Layer 11 of a small transformer language model trained on English Wikipedia (15 layers, counted from 0, width 128).
A neuron's activation on a vector x is GELU(weights . x + bias), where the dot is the dot product.
The model reads these tokens: " form" "at" " is" " s" "im" "il" "ar" " to" " the" " Bl" "ind" " a" "ud" "it" "ions" " of" " The" " V" "o" "ice"

The vector x that enters this layer's MLP at each token. A number n stands for (n - 500) times 0.012.
0 " form": 459,604,493,478,492,559,471,325,708,501,602,405,932,608,454,605,465,512,538,446,507,665,430,551,454,552,469,351,518,496,386,476,429,475,481,441,485,548,452,501,397,603,600,501,503,619,480,523,419,481,454,549,590,612,483,563,410,544,464,543,444,501,547,608,374,391,524,499,562,488,542,488,543,510,606,473,508,358,456,489,514,534,485,312,387,370,387,474,494,581,374,598,493,430,560,558,447,565,512,421,595,519,419,383,620,318,483,357,444,573,396,539,520,398,338,517,403,439,532,378,463,428,480,449,565,594,438,591
1 "at": 612,614,480,487,254,339,362,379,703,599,592,331,729,720,437,691,393,624,530,502,550,662,416,421,517,646,601,306,377,574,435,510,723,506,540,495,625,568,362,424,376,730,351,375,503,432,546,568,315,543,466,555,513,427,445,659,528,609,453,454,495,323,817,445,454,428,408,407,539,563,496,494,526,581,456,601,499,322,387,497,470,556,498,219,440,480,475,400,572,413,282,396,597,273,477,559,398,518,501,494,585,395,377,511,634,335,490,540,502,584,534,487,434,481,654,563,552,500,627,741,355,601,429,228,451,475,655,727
2 " is": 428,608,451,389,275,349,593,459,650,764,620,386,790,659,389,691,411,510,518,468,523,655,536,512,599,413,546,346,540,540,507,442,579,508,454,363,536,662,339,470,379,588,525,508,492,539,596,620,396,545,277,650,529,530,705,596,548,537,466,396,526,453,638,498,312,312,476,504,578,442,485,500,344,555,506,524,600,320,371,510,372,609,371,217,500,297,458,473,451,398,480,529,502,431,422,566,454,688,445,403,510,411,358,605,606,455,544,468,581,469,397,453,529,572,540,539,619,513,546,601,448,411,448,499,566,301,392,800
3 " s": 603,437,472,618,440,520,422,529,670,828,595,450,628,671,387,687,358,430,526,564,619,563,419,483,466,405,508,350,552,579,525,415,571,407,560,369,547,596,427,474,280,695,589,571,493,657,426,625,341,628,217,707,526,374,360,742,560,527,553,358,725,486,714,585,439,394,443,399,583,494,410,447,488,579,493,595,427,366,341,620,531,416,346,167,490,580,443,608,332,496,612,219,353,405,389,632,614,424,499,456,548,476,378,627,561,528,457,409,517,586,382,492,498,594,451,514,528,462,664,542,319,219,472,493,536,409,595,640
4 "im": 645,676,443,649,578,312,259,512,627,707,690,311,557,646,539,676,405,438,564,405,723,586,608,603,433,597,461,475,651,588,457,425,772,340,447,307,468,531,377,366,325,812,417,648,413,511,527,427,592,651,331,525,485,387,474,735,470,544,444,410,531,522,662,513,404,519,516,515,457,539,637,575,503,622,623,638,539,317,362,575,471,531,435,319,394,355,466,525,455,336,494,346,319,349,480,508,443,547,533,273,510,516,268,606,526,465,749,330,612,493,396,491,510,755,621,477,466,617,560,457,386,371,280,367,438,588,385,700
5 "il": 435,710,394,664,309,207,188,370,713,854,519,303,510,595,472,453,327,499,675,578,510,363,497,784,435,442,423,385,581,599,593,599,634,502,613,475,544,672,434,360,341,771,523,532,455,655,645,660,442,459,360,508,501,391,468,733,574,306,496,470,526,483,735,368,444,461,432,482,527,290,510,558,472,665,564,577,441,290,531,488,478,617,636,340,460,293,469,571,587,465,459,379,458,392,504,539,383,474,429,405,381,545,527,676,530,363,525,494,439,509,423,609,535,530,684,442,632,426,567,543,345,470,480,293,605,468,605,734
6 "ar": 583,579,350,584,453,218,299,550,701,723,459,265,609,659,436,481,405,349,663,549,595,489,390,528,452,587,444,383,622,629,470,555,543,426,759,446,599,671,570,372,384,776,363,436,615,556,521,578,382,389,361,512,453,508,506,791,490,658,562,446,475,545,786,275,239,547,384,518,629,359,579,470,408,784,436,609,450,377,498,486,435,591,486,326,510,385,395,519,491,408,579,455,376,442,506,403,488,583,545,265,393,362,496,545,531,425,588,619,622,630,501,432,486,616,659,288,470,381,552,440,458,408,476,287,472,457,570,771
7 " to": 424,580,590,377,456,451,448,362,652,641,494,258,808,530,477,586,363,574,628,601,448,479,422,583,519,346,348,388,649,480,407,589,594,552,671,262,702,468,461,491,353,581,562,535,717,560,497,577,511,531,514,433,488,498,527,667,522,550,555,474,568,391,699,402,263,294,524,448,593,511,487,525,469,561,345,562,563,420,343,464,439,680,369,340,530,491,532,426,394,459,490,471,445,433,380,561,497,448,524,319,490,519,517,590,475,498,613,405,627,547,302,465,458,467,538,471,633,386,471,616,357,295,528,586,673,305,470,793
8 " the": 416,448,435,543,467,468,275,520,732,656,492,344,936,612,457,618,436,532,483,576,625,531,474,501,421,638,497,390,484,504,470,430,486,501,534,437,637,640,405,508,364,616,670,510,571,433,533,654,433,595,410,476,549,590,516,577,515,557,557,479,467,510,585,485,382,345,475,479,592,560,523,524,324,556,529,529,464,504,317,431,560,490,473,327,413,375,414,564,386,295,415,553,511,423,559,504,540,592,524,402,544,444,466,415,462,470,582,435,565,509,243,469,431,508,548,535,539,386,511,485,338,363,443,458,627,411,479,618
9 " Bl": 538,485,542,533,515,520,343,378,653,749,508,130,648,666,509,573,463,356,456,576,510,762,437,355,600,351,472,500,369,433,382,470,963,552,537,290,588,760,528,494,375,728,472,485,642,660,446,581,455,455,421,606,530,544,467,636,663,513,443,391,680,418,694,506,289,421,430,493,546,655,375,496,367,415,424,646,537,466,415,477,576,443,627,311,517,349,440,503,442,553,593,524,490,508,478,487,462,554,581,533,498,390,525,459,515,297,622,336,697,451,365,615,361,377,426,556,427,104,394,532,603,402,352,541,683,277,450,533
10 "ind": 721,488,493,640,464,385,440,350,654,923,417,335,651,548,486,690,547,568,547,537,441,582,645,451,702,596,469,526,616,509,338,345,706,352,583,376,653,525,416,502,356,634,161,546,493,526,416,528,535,561,317,560,492,661,378,576,693,502,444,568,508,383,534,512,365,375,405,299,468,539,459,587,672,387,295,530,579,501,504,478,466,453,526,426,439,298,410,566,361,391,588,528,480,424,372,683,423,541,488,349,515,359,380,556,469,448,558,533,656,588,381,639,386,528,606,546,421,261,336,596,392,542,554,390,778,267,546,646
11 " a": 577,496,340,433,432,464,357,547,648,661,591,319,785,527,553,568,403,479,610,475,545,563,461,382,361,542,437,491,602,529,381,319,657,448,483,296,763,644,488,467,247,535,576,637,529,499,491,460,574,570,419,518,485,534,505,598,566,647,591,444,548,388,706,589,539,384,518,392,393,633,574,659,476,558,370,467,577,489,330,343,497,625,452,458,427,280,418,604,381,385,532,525,646,508,412,508,530,638,573,452,396,431,371,623,451,319,609,394,553,593,104,480,496,472,663,529,696,271,512,437,259,466,590,440,640,334,476,589
12 "ud": 475,457,450,520,597,619,266,558,531,671,669,355,541,611,511,575,340,471,433,443,262,680,370,435,405,463,483,496,781,591,534,537,767,446,707,424,623,556,396,351,317,811,493,639,524,522,517,627,373,605,399,532,419,547,382,574,473,681,442,581,582,259,614,375,463,400,574,388,581,400,244,480,477,457,514,369,618,502,535,545,393,468,644,273,395,378,357,601,262,497,512,413,530,302,586,487,438,588,631,403,352,535,464,462,487,407,586,524,711,683,471,499,371,583,640,575,693,326,460,567,416,519,308,418,596,510,553,752
13 "it": 693,547,653,374,326,492,482,525,576,676,639,420,602,671,525,579,481,400,472,461,449,462,358,315,486,660,314,609,561,595,480,281,787,382,624,497,640,513,373,436,633,946,488,427,481,393,537,511,393,508,454,344,392,537,314,617,529,611,475,491,499,582,907,464,444,482,560,471,405,454,505,509,442,464,268,455,448,456,570,491,491,539,547,131,440,444,450,807,405,320,291,418,617,369,485,496,421,592,445,455,376,324,420,651,521,501,641,394,597,516,377,501,412,588,639,556,701,434,409,514,544,472,520,388,572,403,692,834
14 "ions": 419,552,463,442,389,456,441,514,675,740,645,315,793,709,353,615,392,426,528,419,412,472,609,539,422,484,428,428,539,552,401,480,615,428,521,348,648,640,550,523,402,745,576,432,487,459,666,360,525,467,299,475,316,519,452,642,549,646,566,450,560,383,881,485,226,409,591,434,663,460,418,529,466,436,342,602,507,437,479,497,471,647,527,337,460,411,470,638,528,480,418,472,492,292,435,493,464,570,423,457,547,313,394,707,443,415,590,393,657,413,410,452,313,627,512,403,615,401,592,603,576,433,487,346,611,430,567,829
15 " of": 276,573,558,447,507,446,382,358,628,633,532,394,811,596,538,773,438,633,552,514,608,488,468,520,495,594,386,456,513,573,409,556,593,496,423,296,670,634,409,600,235,586,559,561,543,568,441,562,425,489,368,527,498,558,431,575,611,503,500,524,489,515,714,404,279,358,570,413,556,572,511,360,388,650,400,547,395,481,420,466,478,679,453,357,499,377,478,541,574,375,467,437,546,387,356,498,435,535,684,274,652,447,517,566,520,430,620,382,760,615,304,420,282,507,512,492,642,391,437,481,523,304,515,414,649,403,460,650
16 " The": 517,537,563,561,415,478,291,456,704,656,473,291,846,622,540,612,412,463,445,554,532,587,549,418,461,666,481,356,665,494,484,408,679,452,548,434,659,729,544,556,352,587,545,493,588,450,514,553,382,567,459,409,409,607,462,493,573,503,506,414,508,523,595,440,409,372,523,525,458,691,421,547,241,514,499,653,578,510,326,381,616,567,557,350,369,342,410,519,437,355,540,574,629,516,516,587,566,546,585,548,506,415,348,381,376,287,589,348,627,503,202,500,445,439,496,588,584,285,468,481,470,369,353,473,584,433,452,585
17 " V": 527,568,554,628,444,254,323,434,590,686,474,222,708,680,582,570,384,291,443,524,441,761,507,382,398,443,555,430,506,475,427,464,734,478,498,206,626,653,454,480,169,621,667,534,588,685,494,390,455,673,476,564,542,540,320,559,440,553,432,357,588,457,575,525,282,514,462,517,556,654,428,411,432,404,363,520,606,568,422,575,549,648,573,263,370,467,590,574,441,531,607,587,583,488,442,575,242,499,524,437,461,338,450,547,377,373,578,445,500,462,518,555,431,431,527,609,647,235,431,551,617,446,430,381,600,443,648,607
18 "o": 383,530,446,504,608,283,433,558,393,627,449,135,585,664,671,643,454,231,558,571,385,626,397,374,513,540,610,493,487,586,430,496,977,264,437,504,511,751,446,721,237,793,479,591,376,564,568,597,420,657,352,569,522,593,409,481,574,513,362,350,530,547,666,553,309,502,488,494,403,503,523,526,545,426,329,659,630,476,546,577,446,520,472,354,360,457,519,494,329,422,643,487,558,450,414,514,402,642,531,496,488,402,618,687,416,311,459,456,402,597,355,668,357,411,733,649,484,436,372,607,379,411,476,350,588,283,529,723
19 "ice": 537,657,488,447,406,200,397,533,563,473,590,313,670,661,334,707,556,455,580,524,466,466,488,464,538,471,481,611,503,419,405,536,742,369,554,540,690,740,399,440,275,813,387,567,432,521,674,598,449,484,402,466,417,522,285,513,698,495,523,507,479,568,502,588,334,468,513,337,289,471,540,495,598,440,258,661,526,463,403,467,509,605,692,316,310,481,588,714,650,350,431,546,550,442,511,564,480,590,441,536,437,372,349,510,363,373,455,538,476,433,444,702,314,553,572,445,487,362,532,613,332,461,362,359,794,372,761,734

Each question shows the input weights of one neuron of the MLP. A number n stands for (n - 500) times 0.0012.

n219 (bias -0.231): 301,578,537,652,627,529,745,470,464,567,289,568,398,504,656,449,199,528,559,373,759,459,516,589,519,549,587,765,444,451,347,492,466,443,457,723,623,448,477,453,313,295,312,538,421,377,466,493,233,415,635,244,451,519,496,681,635,589,365,401,599,443,446,570,523,372,523,511,418,713,542,418,466,589,713,540,624,515,383,511,406,477,436,721,451,440,550,485,695,623,553,496,459,267,769,369,523,521,299,427,650,559,277,560,522,525,507,631,556,409,387,227,416,549,666,229,451,690,545,358,361,492,433,692,444,511,581,486
It fires most on token 4 "im"

n333 (bias -0.240): 503,546,549,562,289,592,489,454,465,370,650,520,546,387,598,294,623,513,655,657,442,553,411,299,386,511,158,497,398,428,667,568,369,355,500,763,617,524,528,665,637,712,587,391,354,631,471,651,297,451,711,423,518,546,579,329,321,493,634,653,399,529,439,467,460,450,361,355,437,504,573,732,640,553,434,593,532,768,704,345,511,431,507,458,303,447,342,522,692,535,415,486,542,550,210,606,346,480,528,474,397,633,482,486,341,538,534,493,310,382,614,603,411,454,374,691,472,407,663,517,503,532,528,517,570,349,584,442
On which two tokens does it fire most, strongest first? 19 "ice", 13 "it"

n492 (bias -0.134): 460,404,313,759,500,682,352,366,380,278,559,500,517,351,449,444,611,712,568,620,436,572,339,548,215,266,612,570,585,271,763,514,534,378,378,507,513,625,411,309,507,540,342,563,310,643,566,399,664,466,436,436,677,517,601,434,733,520,500,497,556,250,448,482,524,383,585,463,340,560,465,568,451,483,551,520,476,659,417,476,466,319,592,465,531,445,550,462,607,524,445,490,503,641,350,645,458,510,589,472,432,747,679,323,452,563,460,563,493,555,600,654,387,517,459,423,607,429,428,457,570,328,408,355,290,565,436,474
It fires most on token 12 "ud"

n110 (bias -0.143): 518,613,549,464,450,497,435,485,530,356,602,550,370,450,582,548,578,538,524,405,421,262,378,546,515,518,571,420,382,522,538,413,539,428,487,538,512,591,454,287,544,515,593,698,250,332,522,642,328,427,593,491,540,525,643,533,515,633,681,566,472,696,383,700,584,596,487,455,424,354,638,549,481,369,551,455,485,485,522,500,417,569,344,557,321,725,459,453,388,595,386,442,418,555,601,522,559,488,369,522,466,285,359,488,604,357,556,595,324,453,664,377,375,463,388,716,531,664,491,500,469,395,451,557,682,404,542,647
It fires most on token 19 "ice"

n128 (bias -0.131): 461,500,500,371,371,465,323,626,493,355,504,538,612,517,614,552,233,531,468,696,593,410,564,529,504,605,443,252,319,376,655,311,293,617,451,614,409,415,684,481,580,380,443,706,638,471,588,440,713,624,360,247,489,341,347,361,423,425,374,690,507,372,527,515,339,272,403,444,692,426,515,578,344,650,372,517,561,242,522,544,576,544,619,473,471,417,582,588,575,547,601,673,507,532,518,470,318,335,418,544,525,560,566,299,550,650,358,434,411,565,430,647,507,281,514,577,384,473,525,577,313,536,629,564,169,558,610,497
Its three highest activations, in order, are on tokens 8 " the", 0 " form", 5 "il"

n471 (bias -0.229): 413,577,518,514,794,248,522,511,640,445,522,640,474,464,431,561,519,472,654,663,451,416,658,504,526,230,328,538,471,321,394,284,424,414,585,475,656,297,253,546,734,522,337,489,559,317,508,202,500,554,640,518,672,759,373,553,436,485,596,623,324,328,380,550,609,570,405,525,474,477,576,474,668,518,304,493,478,407,478,567,581,680,474,388,448,363,557,402,435,551,485,445,587,566,412,322,407,441,577,322,522,496,440,570,617,464,276,486,635,720,622,404,582,467,515,352,589,358,294,446,548,197,665,693,464,691,405,642
On which token does it fire most, and how strongly? 7 " to", at about 2.8

n364 (bias -0.085): 387,573,662,426,546,560,329,559,635,454,377,569,496,567,297,389,610,321,390,550,478,687,573,341,441,462,463,429,301,447,614,433,284,507,179,610,637,452,434,759,600,473,206,432,440,479,426,273,489,596,592,545,507,521,627,463,554,462,673,497,429,384,420,568,627,523,410,443,600,446,614,207,651,541,617,638,545,377,402,609,783,411,479,545,465,413,367,319,540,393,563,333,658,685,448,446,377,445,483,554,448,569,511,562,500,588,426,520,583,366,283,524,395,462,401,799,413,467,375,585,568,458,455,483,600,484,424,587
On which two tokens does it fire most, strongest first? 9 " Bl", 16 " The"

n162 (bias -0.173): 438,530,424,274,701,404,604,436,601,556,712,579,376,371,569,652,500,304,364,493,315,669,333,596,276,543,461,667,497,298,500,551,281,432,322,372,431,510,450,531,660,464,592,643,366,414,452,401,463,631,380,219,585,574,497,600,542,687,557,578,500,524,382,604,358,582,359,406,576,431,373,695,399,540,450,597,580,718,570,392,527,493,507,408,480,537,407,565,490,630,520,653,539,620,537,438,443,453,583,510,380,651,579,776,454,458,635,416,688,449,487,403,452,503,286,428,473,578,490,617,543,527,474,536,411,575,470,519
It fires most on token 14 "ions"

n154 (bias -0.166): 577,569,399,448,761,483,382,744,383,449,349,623,397,520,435,695,351,540,524,482,562,342,478,494,708,521,579,508,592,406,571,467,627,482,544,454,477,547,545,695,705,474,444,534,542,584,540,666,521,589,591,521,451,648,442,373,535,435,347,438,515,585,592,466,384,560,426,477,548,422,648,497,451,396,478,529,395,443,627,454,446,415,527,561,464,479,522,549,497,584,635,425,426,458,494,651,697,520,548,395,533,595,472,458,649,619,685,273,565,439,474,497,712,518,737,559,632,559,452,444,503,425,387,426,447,724,390,555
On which token does it fire most, and how strongly? 4 "im", at about 3.2

n216 (bias -0.142): 657,298,685,563,463,522,493,638,313,558,339,705,625,572,374,560,430,407,484,503,618,630,473,568,769,454,552,546,435,649,293,408,447,437,568,632,442,471,480,672,415,391,404,597,382,581,423,365,290,381,567,481,407,444,404,314,712,455,549,535,447,570,450,426,400,488,520,506,506,672,614,658,520,367,649,544,516,467,645,540,503,347,386,608,539,592,544,327,534,301,565,425,503,395,484,372,454,426,523,305,311,407,523,562,510,579,509,437,620,573,386,405,668,663,461,398,520,457,526,338,461,608,377,490,700,368,461,293
It fires most on token 10 "ind"

n457 (bias -0.164): 445,492,475,460,574,460,567,520,570,604,508,397,528,369,412,610,619,455,390,323,529,508,506,400,419,433,559,528,536,447,503,275,492,630,669,406,453,423,519,468,588,568,522,679,570,608,579,434,557,511,435,583,525,556,477,696,508,495,300,633,395,506,431,503,531,511,359,584,494,491,548,486,525,522,521,435,648,522,296,328,472,599,403,595,682,394,560,534,587,694,609,661,653,692,472,477,629,406,467,403,314,420,688,539,539,516,647,419,464,562,522,550,454,395,486,473,511,610,614,535,593,606,657,448,522,463,536,575
On which token does it fire most, and how strongly? 11 " a", at about 1.9

n202 (bias -0.165): 366,718,349,475,419,375,446,551,562,607,439,560,417,518,516,445,603,449,676,643,706,484,603,617,611,446,349,388,312,699,529,538,537,400,440,534,527,566,468,579,604,559,559,568,376,617,655,550,452,522,503,349,551,538,487,476,583,488,500,767,519,378,325,575,297,482,415,534,506,464,494,607,545,327,420,580,344,359,637,285,430,465,339,570,755,634,566,413,513,459,535,437,438,611,588,324,526,390,465,497,579,525,390,421,535,515,582,500,359,721,500,557,552,355,269,512,392,607,399,460,456,465,425,403,704,527,700,451
On which token does it fire most, and how strongly? 5 "il", at about 2.7

n503 (bias -0.169): 487,448,464,260,637,481,444,559,411,518,503,590,556,563,407,550,437,463,490,517,500,432,537,461,588,268,276,573,426,605,473,296,315,321,582,519,528,484,249,439,519,484,474,493,543,526,643,381,460,500,452,693,322,520,520,613,446,461,568,382,364,490,544,554,642,602,759,560,442,396,667,500,391,607,464,503,732,536,457,516,451,692,328,386,448,451,675,284,551,396,516,487,314,758,390,647,619,433,477,721,380,590,457,555,545,576,497,383,442,516,633,516,393,341,384,510,644,644,419,529,370,415,691,657,439,626,500,544
It fires most on token 2 " is"

n464 (bias -0.160): 446,468,548,525,503,665,532,594,434,539,542,518,409,541,471,509,730,454,423,540,463,400,490,378,636,487,459,554,506,487,371,497,483,638,341,522,688,405,500,493,317,402,433,497,445,580,579,615,572,532,462,343,369,331,566,316,481,592,542,475,668,457,469,470,457,540,623,613,612,871,417,471,484,522,322,469,662,350,480,307,500,444,290,455,308,565,443,408,503,693,603,429,599,474,539,347,686,482,561,736,416,592,609,477,567,475,388,770,401,598,365,648,644,284,452,449,662,573,503,368,494,432,705,535,510,369,532,534
It fires most on token 11 " a"

n328 (bias -0.119): 377,472,434,372,589,463,545,434,439,422,675,526,328,497,517,530,397,278,624,457,493,764,507,258,255,521,389,516,614,465,632,412,434,408,380,510,431,479,660,518,587,572,541,411,658,427,773,541,468,586,673,621,355,661,444,339,459,321,399,408,599,412,390,460,436,487,439,622,652,324,718,476,437,573,630,554,538,556,588,571,434,379,479,423,426,643,435,639,228,431,354,695,325,458,365,647,546,559,368,597,559,418,657,399,493,460,349,456,638,620,703,274,368,351,476,599,350,464,577,432,455,437,690,500,617,697,545,570
On which two tokens does it fire most, strongest first? 18 "o", 12 "ud"

n314 (bias -0.206): 380,669,557,503,503,366,456,428,596,503,784,584,507,392,520,549,438,648,419,524,692,402,589,716,735,537,691,563,329,414,524,349,589,268,375,650,474,533,323,521,542,646,437,618,438,476,216,413,344,296,623,567,404,575,524,323,540,430,632,467,455,490,633,479,645,503,563,536,419,532,747,470,531,605,671,549,514,349,411,331,446,583,731,522,575,323,493,465,443,263,486,435,537,735,618,591,562,347,608,388,493,513,670,439,429,543,484,444,540,565,612,442,523,510,467,447,432,554,592,424,453,422,530,801,537,487,658,490
It fires most on token 4 "im"

n472 (bias -0.179): 574,634,509,533,423,461,506,575,494,341,431,741,661,361,581,473,490,554,453,387,406,625,267,500,560,594,447,352,488,269,702,753,323,529,667,488,371,515,353,484,428,460,485,494,591,500,621,478,589,364,558,516,694,632,668,367,631,614,584,549,401,468,485,562,325,538,377,555,488,600,468,509,601,447,421,558,647,279,402,592,500,602,544,725,446,459,448,324,572,587,650,469,518,591,406,481,624,479,481,436,428,543,449,400,472,467,452,533,618,424,518,497,324,550,639,402,425,482,525,647,712,453,413,506,553,367,611,431
It fires most on token 7 " to"

n136 (bias -0.148): 415,586,417,587,546,480,570,604,426,539,451,477,420,573,438,537,518,461,668,415,443,452,420,490,288,503,830,564,469,402,493,329,475,468,576,676,630,197,545,507,340,490,548,458,413,827,436,466,588,456,314,517,598,667,598,657,335,387,500,354,359,556,315,672,482,480,529,483,768,604,536,329,398,404,445,393,424,332,608,504,562,493,552,411,340,674,729,655,356,393,691,594,541,431,517,553,374,432,555,475,469,531,624,562,462,510,477,520,418,542,557,528,678,586,572,578,358,562,417,510,626,490,644,316,438,529,124,636
It fires most on token 18 "o"

n207 (bias -0.176): 326,369,619,321,488,585,403,647,376,261,384,449,453,504,462,545,351,610,649,662,464,692,528,458,287,736,431,622,721,332,457,539,441,661,645,756,312,625,704,416,474,647,447,378,388,588,418,432,484,519,549,439,426,492,480,414,504,496,381,142,575,531,364,257,594,471,393,395,519,273,571,439,500,791,489,355,384,617,461,445,573,574,485,596,550,334,460,618,292,377,515,369,686,477,665,202,438,381,565,619,600,648,496,389,638,418,596,653,435,609,444,211,366,488,454,557,287,663,697,598,518,635,592,527,664,329,511,544
On which two tokens does it fire most, strongest first? 12 "ud", 6 "ar"

n337 (bias -0.271): 588,496,458,497,620,678,636,443,282,487,453,331,493,524,493,545,525,514,179,471,463,635,567,436,571,486,515,500,370,525,380,522,522,645,604,579,443,535,450,356,568,577,507,435,514,337,388,630,536,745,545,535,424,632,291,696,500,542,614,591,663,291,510,721,695,258,419,735,511,680,613,599,486,242,633,369,678,464,561,450,621,507,283,484,321,468,673,417,522,486,236,511,665,439,482,478,576,417,450,229,585,549,453,550,479,665,438,597,461,338,524,376,479,393,577,615,375,487,600,562,695,486,348,668,588,476,328,312
On which token does it fire most, and how strongly? 9 " Bl", at about 1.3

n498 (bias -0.099): 341,517,751,728,759,537,373,278,538,345,546,637,620,649,288,293,667,380,636,522,637,469,320,469,514,542,403,539,607,557,672,525,292,414,460,507,605,545,661,533,497,538,500,414,542,702,514,524,586,327,401,503,514,500,614,497,493,341,388,579,582,201,252,173,368,566,529,588,378,366,579,337,610,681,654,327,458,663,500,464,549,632,535,574,493,648,409,436,606,507,521,290,597,556,346,475,294,493,556,500,468,538,364,500,409,514,541,558,528,656,391,588,514,472,424,634,377,530,374,527,549,419,472,351,587,523,542,544
On which token does it fire most, and how strongly? 15 " of", at about 2.1

n316 (bias -0.184): 434,686,584,568,525,442,408,546,312,536,560,590,518,422,521,688,385,657,458,496,703,402,437,528,436,638,645,651,671,489,475,507,500,338,592,358,444,601,666,347,449,510,452,392,408,479,590,330,460,316,442,528,514,557,604,439,380,476,363,400,414,286,204,555,668,437,413,763,490,525,630,650,582,633,589,415,518,528,482,536,677,382,567,299,425,539,347,514,617,296,433,278,587,391,465,623,643,259,521,391,472,542,457,360,549,640,517,445,469,707,565,440,432,591,424,273,327,470,616,631,572,475,336,257,427,679,371,635
It fires most on token 4 "im"

n285 (bias -0.209): 615,541,260,550,306,703,507,777,534,532,455,444,691,334,459,573,405,428,476,362,216,376,543,572,583,521,372,423,524,688,419,382,432,598,511,331,351,585,583,286,553,412,524,472,410,692,518,483,778,378,507,551,490,666,654,440,543,425,462,574,349,252,365,504,616,500,532,540,363,432,429,473,399,517,510,520,680,510,625,336,459,391,304,621,493,462,696,665,238,507,531,545,500,490,558,496,626,600,383,514,362,514,302,246,476,664,400,554,398,594,520,490,346,452,629,446,386,413,338,487,462,528,630,680,428,500,480,513
On which token does it fire most, and how strongly? 11 " a", at about 1.8

n355 (bias -0.144): 529,303,461,516,527,529,493,635,449,380,556,578,424,424,497,602,497,453,582,439,297,471,510,507,467,612,336,580,461,570,470,493,521,446,521,671,352,435,533,578,304,375,668,614,440,664,436,416,483,422,689,396,316,503,500,665,577,390,526,468,433,440,450,367,704,512,704,427,373,534,422,402,626,634,586,401,622,487,364,650,553,607,411,351,560,447,354,500,771,520,549,441,720,460,533,436,510,383,641,662,401,403,426,441,598,624,652,589,464,493,686,543,465,461,503,291,242,355,595,644,546,338,572,263,666,556,373,627
On which two tokens does it fire most, strongest first? 19 "ice", 12 "ud"

n86 (bias -0.115): 489,478,511,333,504,468,747,467,311,287,563,333,511,482,612,472,556,646,449,564,323,562,450,300,287,463,659,687,442,530,676,345,500,418,569,669,249,359,467,610,405,496,493,425,537,456,388,670,183,388,582,616,429,493,496,422,386,446,376,346,306,637,451,527,519,517,871,464,627,337,590,297,459,616,408,277,427,367,386,530,797,552,478,456,430,566,542,545,702,511,522,702,450,496,569,387,433,600,515,432,430,363,616,420,609,415,525,568,351,481,482,412,557,610,496,572,779,651,485,629,364,474,264,677,489,631,464,574
On which two tokens does it fire most, strongest first? 13 "it", 18 "o"

n223 (bias -0.192): 542,552,383,402,473,601,319,582,427,448,516,581,536,506,523,380,610,550,484,769,594,617,469,539,536,556,535,503,464,576,530,424,606,433,274,456,485,490,467,500,767,407,352,567,625,445,467,426,680,697,420,409,580,536,424,585,332,413,562,212,487,527,369,554,397,435,611,602,426,568,497,429,464,640,613,519,366,451,428,454,769,447,369,611,362,592,480,670,456,262,480,480,407,572,774,591,457,500,409,339,493,503,540,480,292,503,519,513,620,589,408,320,548,578,442,497,533,678,346,408,558,681,558,555,607,673,487,742
On which token does it fire most, and how strongly? 4 "im", at about 3.1

n317 (bias -0.135): 525,313,398,591,359,482,575,419,303,579,708,601,513,428,488,337,446,506,534,510,532,767,405,609,378,456,573,567,411,506,513,566,531,510,346,524,562,712,466,565,521,418,472,621,472,568,490,358,595,515,485,540,503,422,693,569,515,518,612,552,506,620,333,387,446,692,387,588,559,503,878,426,509,602,736,503,519,431,594,478,553,443,491,701,371,422,461,322,568,435,469,444,592,500,432,445,434,579,453,494,332,426,270,649,491,497,674,424,559,705,442,241,406,475,522,576,462,500,453,524,419,560,376,448,485,485,466,416
Its three highest activations, in order, are on tokens 4 "im", 11 " a", 2 " is"

n508 (bias -0.138): 666,325,486,745,532,530,733,391,602,520,302,460,624,696,469,667,589,537,559,597,439,444,368,465,595,504,452,360,438,351,586,291,314,536,570,456,632,476,468,478,645,486,514,335,383,580,282,590,443,628,363,448,639,359,728,581,653,562,462,610,589,482,537,529,568,546,431,340,340,580,529,587,571,577,493,629,349,422,486,493,634,350,412,526,557,525,605,568,485,542,324,521,586,363,259,345,436,424,622,183,262,559,558,531,538,585,571,520,396,433,698,493,554,353,227,579,229,487,518,548,614,609,448,458,410,341,351,487
It fires most on token 10 "ind"

n233 (bias -0.130): 555,428,615,360,456,430,301,437,603,342,503,650,503,494,653,439,520,453,333,466,381,497,355,546,358,378,441,564,503,497,487,304,423,634,327,259,543,429,639,442,601,436,578,564,600,418,476,555,450,578,519,634,450,520,370,494,673,552,444,610,614,286,424,712,564,475,374,702,493,255,737,758,523,533,528,433,593,530,493,490,457,497,576,382,503,533,295,436,407,369,484,619,571,602,579,493,487,537,408,486,378,474,757,585,503,503,487,535,630,203,673,404,522,513,344,545,596,420,427,616,626,335,418,516,386,572,275,437
On which token does it fire most, and how strongly? 17 " V", at about 0.2

n402 (bias -0.267): 369,444,596,474,731,746,367,753,610,534,547,412,550,542,503,497,493,374,648,476,603,665,330,470,656,317,402,546,497,577,592,694,485,470,538,532,329,369,543,459,471,403,523,341,503,625,473,595,439,493,707,602,577,553,328,529,413,480,517,549,372,490,449,579,632,528,462,548,622,497,578,421,517,447,451,478,397,457,176,695,543,449,642,433,360,510,517,321,711,440,550,387,569,680,530,719,524,267,351,476,543,359,541,612,427,587,554,606,444,500,526,348,516,381,523,682,693,593,483,448,494,583,385,304,497,732,454,487
Its three highest activations, in order, are on tokens 17 " V", 3 " s", 0 " form"

n440 (bias -0.226): 281,235,549,284,563,434,649,503,506,538,472,509,544,422,595,608,365,576,546,246,474,592,539,488,516,605,572,440,405,437,532,475,475,718,581,601,497,515,550,654,515,412,588,399,506,417,503,640,582,396,545,601,522,453,535,599,524,503,583,579,396,569,544,535,421,453,388,470,525,529,710,322,516,543,480,491,432,675,425,544,246,563,379,591,612,553,545,276,725,762,612,664,393,543,519,516,403,546,583,487,608,573,494,537,506,536,428,470,482,509,325,364,536,525,402,343,603,576,500,461,632,708,574,372,347,523,485,699
It fires most on token 15 " of"

n506 (bias -0.090): 546,529,628,510,632,372,586,514,691,339,316,466,633,359,649,219,554,554,571,247,249,753,635,482,611,389,356,493,532,442,431,384,564,558,627,510,510,563,525,470,614,552,626,496,360,514,332,345,340,433,469,316,362,586,359,410,278,528,511,409,569,467,579,593,536,375,434,372,426,408,375,291,572,411,490,521,443,615,464,598,450,547,429,457,540,726,400,471,489,607,557,589,514,461,671,401,449,393,475,504,429,511,533,600,720,746,410,202,284,460,493,396,344,550,366,385,188,604,479,444,493,461,315,620,652,635,603,369
It fires most on token 0 " form"